Layer 3 of a small transformer language model trained on English Wikipedia (8 layers, counted from 0, width 64).
A neuron's activation on a vector x is GELU(weights . x + bias), where the dot is the dot product.

Input weights of the MLP neurons that the questions are about. A number n stands for (n - 500) times 0.0012.
n12 (bias -0.053): 634,616,709,555,837,358,369,269,440,368,380,341,573,589,552,737,580,129,178,602,607,321,519,406,442,360,549,543,432,669,328,522,516,642,364,493,531,244,424,348,461,439,722,693,253,659,369,587,514,543,377,365,358,902,601,633,460,557,498,514,819,482,609,466
n26 (bias -0.152): 525,718,734,640,481,483,613,502,444,457,494,671,577,677,450,619,603,528,259,809,480,230,622,293,417,411,555,406,273,668,513,505,399,821,377,387,247,452,382,493,478,543,415,680,463,591,402,612,489,497,298,342,532,571,661,566,230,408,519,492,782,591,691,406
n35 (bias -0.068): 522,438,266,544,497,406,647,354,445,562,483,602,526,440,470,737,341,362,524,570,578,344,597,299,421,585,399,548,548,332,471,262,495,525,806,519,730,393,320,374,399,580,443,499,529,418,601,537,507,523,478,281,467,592,595,697,559,486,901,462,550,546,499,643
n39 (bias -0.012): 548,525,373,430,714,380,494,397,803,619,621,557,721,793,393,335,497,490,430,320,287,631,565,563,427,376,408,594,472,356,215,338,365,536,798,591,373,432,615,449,436,686,487,406,674,641,232,291,326,460,552,543,533,454,542,544,567,453,571,627,593,451,569,346
n60 (bias -0.026): 625,426,780,580,512,675,595,430,415,526,647,517,545,366,447,386,513,588,343,512,370,444,540,644,444,431,385,281,213,577,520,371,349,632,482,614,597,616,707,343,448,457,553,499,532,433,434,598,471,536,363,460,775,390,611,713,468,413,478,502,428,470,437,422
n65 (bias -0.082): 561,492,575,454,436,303,652,294,490,516,392,387,671,528,570,471,482,309,244,678,316,434,533,411,249,566,383,557,470,392,514,615,136,587,605,728,570,389,622,307,428,553,619,493,614,525,423,676,266,712,434,555,485,731,593,528,500,413,552,588,398,491,478,675
n67 (bias -0.084): 496,512,689,500,665,486,560,348,720,754,475,353,767,634,278,423,332,651,574,393,567,516,376,404,456,310,792,350,256,444,383,519,803,759,495,640,414,444,498,593,495,442,515,620,488,485,344,315,642,487,339,485,471,753,602,540,308,523,619,677,461,526,228,447
n71 (bias -0.004): 518,403,639,592,387,592,326,607,679,423,358,544,467,549,340,653,298,533,386,571,608,575,746,515,291,403,435,421,366,566,674,357,538,602,966,573,711,580,768,179,310,242,500,480,321,526,438,629,487,552,387,678,368,564,657,399,439,432,694,424,680,501,442,380
n75 (bias -0.064): 537,524,512,702,640,408,453,580,486,509,498,467,361,565,457,564,306,318,652,452,411,485,536,720,343,410,221,684,632,539,383,432,327,413,484,607,568,325,490,586,377,239,577,431,692,990,231,582,376,638,479,539,577,642,337,556,337,515,650,589,593,289,568,733
n78 (bias -0.090): 262,559,469,649,617,464,518,671,788,359,570,255,449,628,454,452,534,528,602,565,706,331,673,461,473,384,492,221,417,541,614,556,612,418,332,601,408,651,595,381,264,507,498,698,215,606,199,586,542,463,397,400,561,540,405,726,468,301,702,462,824,499,586,379
n81 (bias -0.059): 541,355,506,587,536,427,470,387,422,520,387,617,507,366,445,640,330,401,666,614,481,692,402,728,355,572,446,555,453,228,727,219,452,706,436,573,536,329,588,409,332,503,355,475,393,631,524,432,462,496,566,398,587,517,776,465,542,630,807,610,311,393,477,356
n82 (bias -0.012): 603,399,472,368,573,168,341,540,428,392,595,645,303,606,609,374,316,269,408,229,373,240,650,425,444,586,485,413,517,794,513,522,517,841,486,662,596,304,438,372,458,433,320,639,375,621,527,427,488,602,535,522,325,648,522,649,509,607,644,498,702,640,412,389
n104 (bias -0.065): 600,777,493,695,762,396,419,355,539,421,434,633,657,369,436,540,418,458,785,542,384,488,654,231,380,214,593,268,354,578,731,352,346,558,523,488,154,506,345,583,463,345,691,588,297,500,625,964,575,695,653,543,309,464,503,557,282,408,419,319,432,539,516,432
n118 (bias -0.043): 679,514,379,554,583,351,473,645,357,496,592,431,608,718,574,284,304,442,559,660,440,402,162,458,367,316,678,465,570,294,323,447,549,695,256,471,484,496,687,660,480,367,571,502,603,577,397,594,620,724,537,608,466,681,198,627,610,484,467,721,410,485,490,681
n125 (bias 0.001): 615,611,677,669,637,571,592,324,463,695,701,642,476,615,258,390,281,701,586,796,420,455,438,692,234,401,474,421,405,279,327,497,445,356,560,529,425,604,543,573,391,500,398,472,334,571,434,512,563,544,468,258,719,465,569,614,325,572,647,639,542,282,474,489
n126 (bias -0.036): 548,600,411,501,622,478,440,647,561,390,563,426,782,758,476,264,266,394,616,368,404,549,697,584,236,657,541,445,525,306,657,263,477,532,549,470,649,607,436,520,353,471,273,683,292,642,497,487,54,453,236,536,567,559,616,555,545,454,687,473,723,512,527,389
n132 (bias -0.033): 523,655,737,587,399,417,485,519,425,438,615,356,559,757,429,691,501,438,519,519,399,474,462,752,440,257,576,361,644,427,372,393,665,525,729,615,127,751,368,439,542,388,364,554,674,698,480,349,379,625,515,475,658,661,641,434,212,507,462,393,628,608,561,437
n137 (bias -0.066): 496,385,259,613,671,443,509,488,286,586,691,269,620,453,412,457,511,293,613,674,336,316,565,401,708,428,298,410,548,595,376,445,398,457,657,594,468,482,881,378,644,567,521,729,424,586,352,518,570,538,491,651,652,626,407,788,464,456,531,284,443,377,480,758
n143 (bias -0.053): 448,583,598,632,519,465,359,727,411,589,347,562,563,513,499,543,544,273,423,572,336,418,530,791,553,480,140,335,456,562,596,277,739,729,481,419,603,678,468,253,338,531,617,497,540,549,569,493,467,526,564,481,702,534,522,449,665,250,591,435,703,521,300,456
n159 (bias -0.079): 400,567,278,720,347,482,237,473,673,515,242,458,756,812,496,370,506,581,633,428,499,489,602,486,462,504,466,536,386,673,543,444,385,640,686,478,561,606,497,333,157,382,709,673,402,543,462,770,509,619,554,526,417,564,502,587,365,315,548,433,569,497,609,282
n172 (bias -0.163): 396,548,808,510,477,123,496,496,616,667,426,394,676,462,217,494,725,495,664,579,75,351,328,381,223,378,873,559,207,480,322,632,323,447,657,634,601,285,320,514,427,549,427,671,381,503,497,554,523,640,570,592,566,614,339,652,500,466,408,853,638,690,514,618
n177 (bias 0.021): 543,671,521,372,782,302,459,375,706,535,525,325,441,300,355,440,370,602,449,505,496,616,413,711,542,387,562,563,422,411,436,580,415,549,341,906,519,382,300,611,586,399,255,631,565,498,362,523,377,512,373,549,684,511,417,587,564,318,416,886,457,526,485,543
n178 (bias -0.019): 662,481,482,545,629,412,410,376,491,312,383,590,240,409,524,604,396,583,365,530,295,353,529,478,541,445,604,490,352,532,503,335,381,785,522,464,575,540,553,462,441,525,423,719,565,388,645,495,642,810,340,332,289,442,601,680,714,522,661,569,609,396,235,628
n190 (bias -0.026): 243,410,316,445,554,291,480,695,394,363,750,465,364,476,630,373,296,673,593,653,614,673,386,756,162,445,616,198,248,528,520,498,303,424,557,652,331,474,561,510,408,362,480,541,383,624,546,799,674,757,447,215,543,455,363,700,495,583,469,608,703,718,482,534
n192 (bias -0.028): 443,509,512,520,546,514,319,641,445,551,475,855,351,470,438,496,441,499,430,567,284,471,543,715,406,482,281,522,484,458,328,337,290,663,539,434,444,422,587,493,392,450,490,451,611,730,227,584,522,402,475,553,698,721,495,786,764,415,545,634,411,750,385,377
n200 (bias -0.029): 291,725,629,524,597,579,491,346,557,531,292,543,358,730,484,631,494,380,583,340,506,528,579,538,581,544,354,545,323,447,449,415,621,515,602,386,415,550,545,478,477,412,629,457,439,444,382,716,379,513,276,342,662,444,433,665,643,254,688,627,505,542,521,561
n212 (bias -0.039): 655,536,337,656,506,230,692,494,361,464,626,756,442,556,317,571,286,451,453,441,347,468,526,459,395,562,316,499,371,523,539,466,668,401,517,727,450,548,757,457,446,693,633,521,170,530,539,458,405,473,303,412,502,482,485,676,534,490,456,461,562,557,563,729
n214 (bias -0.106): 422,569,346,527,377,149,279,763,577,647,597,687,650,686,493,513,689,372,670,477,397,244,565,762,331,539,714,371,445,669,242,481,449,310,600,689,719,315,456,661,435,531,438,475,474,470,510,496,261,655,462,394,516,486,600,521,155,368,638,553,307,413,784,339
n226 (bias -0.078): 691,463,461,741,488,424,357,732,506,315,702,496,625,519,385,305,472,469,624,410,551,466,460,699,477,338,404,427,415,452,580,242,523,454,675,685,452,966,506,635,421,502,216,569,419,687,497,587,561,540,609,509,596,480,457,514,520,419,723,410,395,299,358,386
n242 (bias -0.064): 378,373,615,476,555,377,539,510,531,425,572,666,399,698,310,569,491,454,426,444,459,590,336,462,508,527,540,513,146,382,664,404,290,738,550,651,527,563,592,267,515,646,476,441,693,455,428,199,706,717,453,274,687,656,605,658,607,593,377,633,610,579,340,170
n249 (bias -0.017): 369,483,613,387,787,591,487,547,431,660,543,348,788,434,210,521,511,434,548,397,284,607,268,508,585,497,577,415,680,455,370,388,274,607,565,577,643,211,524,381,395,302,357,578,679,559,596,486,491,557,589,775,675,564,470,611,568,366,507,716,453,370,515,403
n250 (bias -0.040): 449,549,669,673,421,434,654,745,390,532,583,422,529,525,218,618,585,116,716,484,390,395,240,506,591,626,427,362,536,594,394,490,373,466,563,505,307,464,524,630,425,447,717,513,462,645,160,371,474,430,634,608,606,548,393,621,685,372,488,573,801,685,210,373

Each question shows a token from some text and the vector x that enters the MLP there. A number n stands for (n - 500) times 0.011.

"J": 425,538,493,407,458,489,613,534,595,451,498,609,411,423,620,485,601,628,531,523,489,475,598,542,449,681,536,475,473,488,651,583,599,504,234,621,621,516,564,438,415,372,481,321,579,420,495,500,401,315,391,561,661,397,503,258,531,604,401,425,508,479,523,486
The three highest activations, in order: n60, n177, n81

" |": 516,496,491,519,451,492,588,486,547,442,490,530,425,385,427,515,415,585,493,490,565,523,478,421,538,354,488,593,524,463,539,502,554,439,468,353,526,573,405,515,561,747,561,478,528,401,698,462,439,534,499,375,495,461,466,373,479,889,419,379,527,483,478,527
The three highest activations, in order: n178, n212, n35

"ing": 577,452,502,576,381,600,494,641,454,476,453,538,566,542,541,624,479,533,353,533,561,419,593,624,507,670,466,755,593,544,403,547,481,446,373,330,483,589,518,477,489,429,453,457,448,382,704,419,428,375,539,418,619,322,574,368,457,515,424,424,506,510,343,584
Which neuron lights up most? n143

":": 575,490,471,417,506,599,465,638,532,343,567,521,512,422,618,465,420,604,615,512,525,610,524,591,409,429,412,472,404,454,562,527,557,513,592,549,559,565,290,467,625,591,570,354,520,458,685,555,508,558,617,345,430,386,484,203,512,480,315,396,516,516,423,630
The most active neuron and its activation: n190, at about 2.1

" out": 656,506,565,483,265,467,545,557,577,533,412,494,485,523,614,477,505,661,360,583,623,388,456,485,529,517,407,665,520,459,431,507,430,322,522,379,459,503,293,521,644,450,565,406,612,417,531,293,544,417,681,634,559,652,547,496,514,421,338,489,592,524,471,519
Which neuron lights up most? n132

"A": 475,500,460,446,410,540,502,552,496,598,529,446,402,541,650,426,518,677,461,664,756,365,546,527,450,503,625,483,379,445,503,551,568,271,476,495,576,614,595,328,397,519,569,433,538,584,540,512,469,165,598,449,539,531,464,390,448,443,406,462,567,518,585,562
Which two neurons fire most, strongest first? n78, n190

"ear": 632,370,515,519,429,586,488,619,321,454,426,445,484,543,456,433,578,584,384,472,646,346,372,542,552,648,559,587,590,550,442,668,497,366,446,418,555,535,445,537,574,384,485,503,464,399,414,680,468,593,492,687,443,609,233,447,460,543,435,399,563,569,536,542
Which neuron lights up most? n118

"C": 466,546,390,497,572,716,624,485,521,505,419,509,423,492,512,499,558,667,446,512,614,454,540,427,529,622,462,627,460,437,674,525,576,418,500,533,441,545,494,413,450,394,474,335,526,504,480,517,584,144,564,489,530,378,511,380,452,463,596,295,725,497,566,506
Which neuron lights up most? n78

"h": 443,334,586,680,698,497,582,546,522,549,525,588,483,633,498,415,332,410,532,511,699,621,562,356,290,630,668,503,468,451,484,533,538,514,460,226,545,492,495,665,548,498,409,396,439,402,442,505,462,402,438,545,438,444,461,364,498,560,443,460,551,445,577,624
Which neuron lights up most? n126

"2": 551,344,383,244,422,566,524,569,505,464,497,496,478,410,451,379,515,604,465,424,552,545,542,213,680,487,550,496,493,751,594,514,523,399,566,361,483,478,499,490,471,631,582,421,521,437,480,500,527,477,486,523,566,590,575,415,573,576,388,473,482,606,402,512
Which neuron lights up most? n242

"a": 577,339,485,333,439,519,410,524,412,501,562,507,249,478,733,531,508,721,591,389,583,451,564,499,494,632,509,538,445,463,544,473,629,569,406,457,560,595,611,585,492,632,536,410,415,392,577,364,488,322,545,484,524,397,573,316,526,581,617,497,342,391,549,546
The most active neuron and its activation: n81, at about 1.5

"ward": 684,417,356,482,595,491,605,443,482,476,615,368,539,475,645,477,605,473,644,563,651,456,373,498,648,605,509,625,542,500,519,420,385,495,412,615,444,498,374,495,591,507,529,433,539,387,695,428,443,340,496,495,430,533,488,390,474,570,300,432,453,357,528,668
The three highest activations, in order: n137, n177, n118

";": 418,495,464,508,549,514,601,547,455,422,572,535,536,415,527,463,507,494,512,531,436,490,555,672,434,464,433,444,485,543,501,552,560,508,526,416,491,643,334,485,653,540,573,240,569,486,836,504,428,497,573,315,460,423,495,209,459,599,530,383,610,477,448,525
Which neuron lights up most? n143

" co": 528,502,606,375,562,612,611,572,426,399,296,512,541,442,762,476,587,521,464,488,513,496,529,518,687,699,446,586,441,480,578,534,475,511,519,563,418,474,385,333,586,498,579,502,567,459,353,456,523,357,522,536,613,496,289,308,529,543,441,420,315,425,630,560
The most active neuron and its activation: n200, at about 0.21

" t": 481,578,578,434,495,446,514,454,480,521,426,542,682,443,472,546,538,687,499,512,476,534,565,500,630,562,511,519,447,466,487,620,519,299,495,613,487,534,369,487,604,578,399,421,503,475,534,249,595,191,299,600,522,560,459,391,583,555,450,474,419,620,532,448
The three highest activations, in order: n177, n67, n172

"ot": 479,263,533,643,541,498,380,502,329,519,598,582,569,571,497,492,494,408,448,612,635,608,435,419,466,622,488,788,484,521,497,558,470,335,574,510,487,658,544,487,654,474,445,352,462,438,551,445,445,412,678,591,413,374,429,434,540,504,602,400,510,364,491,432
Which neuron lights up most? n226

"i": 399,446,348,370,483,555,280,402,494,579,464,381,562,576,752,451,427,622,442,447,541,566,540,683,561,627,620,458,648,497,473,493,611,442,433,348,598,529,552,454,412,525,509,374,501,450,591,561,488,453,394,507,682,420,509,394,585,503,670,370,375,424,516,616
The most active neuron and its activation: n126, at about 1.2

"ence": 736,536,547,405,691,551,577,433,404,571,529,439,489,545,372,488,441,558,488,487,635,435,480,552,475,518,572,670,587,597,365,631,429,408,374,337,532,603,379,481,462,351,547,454,549,585,727,452,434,379,488,484,577,574,607,429,363,415,414,414,464,439,486,506
Which neuron lights up most? n125

" Car": 450,399,495,266,517,610,695,497,436,536,382,413,662,524,633,373,603,476,426,570,484,519,570,484,426,522,472,562,559,414,499,620,579,489,619,363,584,437,538,468,645,409,457,303,538,427,740,522,531,331,532,556,396,470,413,370,420,595,415,529,553,515,578,481
The most active neuron and its activation: n249, at about 0.26

"f": 690,257,614,553,358,651,571,629,409,410,528,477,514,672,553,530,509,654,571,435,490,542,570,466,515,585,468,330,544,563,386,443,466,436,509,601,553,522,442,587,473,565,384,294,562,328,481,480,452,425,620,552,680,517,414,437,529,593,463,373,373,386,528,445
Which neuron lights up most? n226

"ur": 435,340,563,371,512,387,532,552,493,489,487,598,607,429,599,562,533,838,534,657,534,371,469,439,403,729,583,501,398,504,484,467,439,238,486,486,471,381,463,681,485,502,617,388,502,341,493,502,481,561,529,480,474,504,528,471,493,572,280,650,544,431,485,508
Which neuron lights up most? n172

"ft": 585,543,465,489,419,524,503,482,529,542,579,484,487,572,735,505,464,470,391,556,445,486,529,637,447,756,434,739,567,554,411,560,507,328,407,480,389,598,458,429,533,623,509,312,519,547,403,328,597,352,356,462,618,555,530,518,511,502,379,364,452,525,494,447
Which neuron lights up most? n192

"our": 441,527,702,300,441,553,560,573,373,525,431,327,562,479,678,580,576,397,471,458,701,440,410,650,541,557,533,524,453,579,526,606,484,217,479,611,524,493,451,518,516,516,678,405,504,554,488,431,426,530,410,507,491,562,406,558,506,533,291,380,536,389,574,518
The most active neuron and its activation: n12, at about 2

"ra": 480,446,488,553,383,508,296,501,402,500,274,524,447,333,649,431,397,740,442,548,635,543,578,480,415,493,425,594,453,521,445,628,347,545,617,388,515,524,500,775,480,392,521,476,385,482,450,485,529,514,556,610,520,574,430,446,567,515,363,588,496,641,643,534
The three highest activations, in order: n192, n190, n159

"ack": 482,568,639,518,451,496,682,526,552,585,422,490,451,567,614,493,598,337,387,558,776,605,465,678,511,566,487,716,437,532,318,471,466,468,290,583,514,587,448,554,493,501,339,418,388,319,507,397,463,448,502,410,492,428,440,463,434,517,366,594,524,602,456,548
Which neuron lights up most? n177

"r": 534,238,452,455,440,442,562,524,417,391,471,541,454,383,736,520,434,415,515,297,713,604,536,594,476,591,563,470,493,505,613,494,481,435,631,394,607,586,606,646,468,580,574,338,505,398,497,577,509,450,434,431,367,534,508,584,642,520,244,408,554,528,424,581
Which neuron lights up most? n190

"1": 508,325,458,415,458,527,432,444,571,379,482,550,520,536,661,357,475,650,443,460,467,477,539,384,649,586,557,390,393,710,605,531,431,465,535,535,566,477,443,530,500,518,510,538,583,392,596,430,521,439,547,575,539,600,631,246,418,620,563,322,374,463,475,571
The most active neuron and its activation: n82, at about 1.2

" by": 601,538,397,530,456,448,509,587,576,437,373,435,393,499,744,541,446,506,498,554,582,415,587,560,509,838,357,605,437,510,542,489,523,426,583,418,388,555,348,419,629,456,440,465,562,597,643,507,461,527,576,450,417,442,487,224,510,466,430,464,506,592,495,444
The most active neuron and its activation: n143, at about 0.86

" in": 716,364,470,428,357,337,444,548,525,509,418,451,534,465,679,518,561,489,425,538,440,499,565,434,565,721,447,669,489,360,454,561,534,508,513,467,440,529,292,362,520,424,506,407,520,443,656,478,515,638,622,639,453,481,545,280,457,549,450,451,457,551,573,605
Which neuron lights up most? n65

"ut": 394,521,340,597,391,586,533,328,372,507,533,507,486,543,582,440,515,575,396,590,546,524,475,499,519,746,492,539,464,458,535,498,400,487,636,504,566,591,537,552,399,394,514,550,696,511,731,478,521,342,588,626,442,606,564,310,549,501,509,351,382,385,443,382
Which neuron lights up most? n159

" the": 578,468,479,419,426,575,623,501,564,347,525,403,490,384,624,490,433,477,542,465,489,416,457,502,480,620,501,644,436,510,496,490,542,387,423,461,456,421,498,446,576,483,474,554,525,654,934,428,378,482,447,543,448,479,471,367,555,586,436,482,454,463,587,651
Which neuron lights up most? n212

" ": 558,391,589,452,258,569,486,497,402,450,470,677,425,443,501,474,564,519,500,476,525,553,527,498,660,290,541,460,401,568,489,509,554,295,450,438,476,475,457,647,694,439,551,464,515,637,539,489,619,512,504,575,577,393,521,267,450,574,455,420,449,697,540,449
Which two neurons fire most, strongest first? n132, n104

"ord": 717,283,404,474,379,525,458,445,469,529,507,580,430,414,559,562,596,626,421,477,494,589,490,382,471,738,609,537,526,542,562,634,379,376,335,714,544,460,317,589,506,569,471,365,548,431,405,430,547,574,550,444,469,561,508,491,639,567,399,492,371,450,500,422
The three highest activations, in order: n242, n177, n65

"or": 448,275,551,281,395,421,442,517,561,517,474,385,543,710,516,479,604,535,499,306,526,498,566,615,443,624,526,668,469,531,419,586,420,336,615,460,395,416,571,740,483,561,593,403,531,513,527,469,524,464,525,374,573,485,539,313,487,613,395,495,428,580,586,482
The three highest activations, in order: n214, n39, n172

"on": 358,434,562,603,472,775,512,334,548,494,401,353,483,515,664,414,519,505,456,360,483,667,468,414,528,609,483,729,436,479,731,495,520,485,332,631,535,453,369,563,582,447,597,625,421,337,524,553,448,414,530,505,547,438,384,551,525,503,457,543,493,605,489,408
The three highest activations, in order: n200, n177, n159

"u": 419,588,453,421,479,534,273,506,361,606,425,580,436,404,599,401,411,647,491,456,530,588,523,675,506,485,511,527,415,445,498,513,514,615,506,299,495,467,503,545,491,516,454,419,425,277,673,572,661,415,577,462,649,401,429,387,568,589,345,554,658,555,600,516
Which neuron lights up most? n190

"le": 489,479,597,407,567,782,631,557,425,543,450,562,433,442,591,482,476,478,461,537,610,446,456,413,506,662,499,684,414,585,466,648,336,640,389,398,570,472,489,582,477,622,473,398,556,558,407,425,453,457,483,422,503,624,449,226,448,605,369,424,419,471,575,389
The most active neuron and its activation: n26, at about 1.2

" and": 615,524,534,458,397,398,482,515,541,350,509,537,572,518,652,471,292,518,514,511,491,458,585,612,497,688,494,540,515,519,536,446,491,387,453,336,382,600,409,491,464,556,525,424,656,571,861,556,361,448,499,538,483,514,502,346,412,461,501,513,457,585,480,458
Which neuron lights up most? n126

"ad": 691,444,365,525,334,738,557,516,291,571,375,525,408,466,632,483,418,510,359,502,504,405,524,421,584,455,562,714,622,436,573,440,530,431,393,578,517,545,634,563,590,466,564,329,619,348,572,442,523,390,548,537,472,500,588,403,319,581,543,474,510,492,456,586
Which neuron lights up most? n35

" of": 644,417,426,545,393,495,486,563,539,430,467,493,479,438,664,530,442,537,430,427,431,459,513,529,552,787,440,665,407,475,443,481,513,531,524,422,511,525,336,403,472,546,356,517,542,463,835,615,450,650,570,458,452,445,477,334,457,522,349,465,482,528,515,595
Which neuron lights up most? n178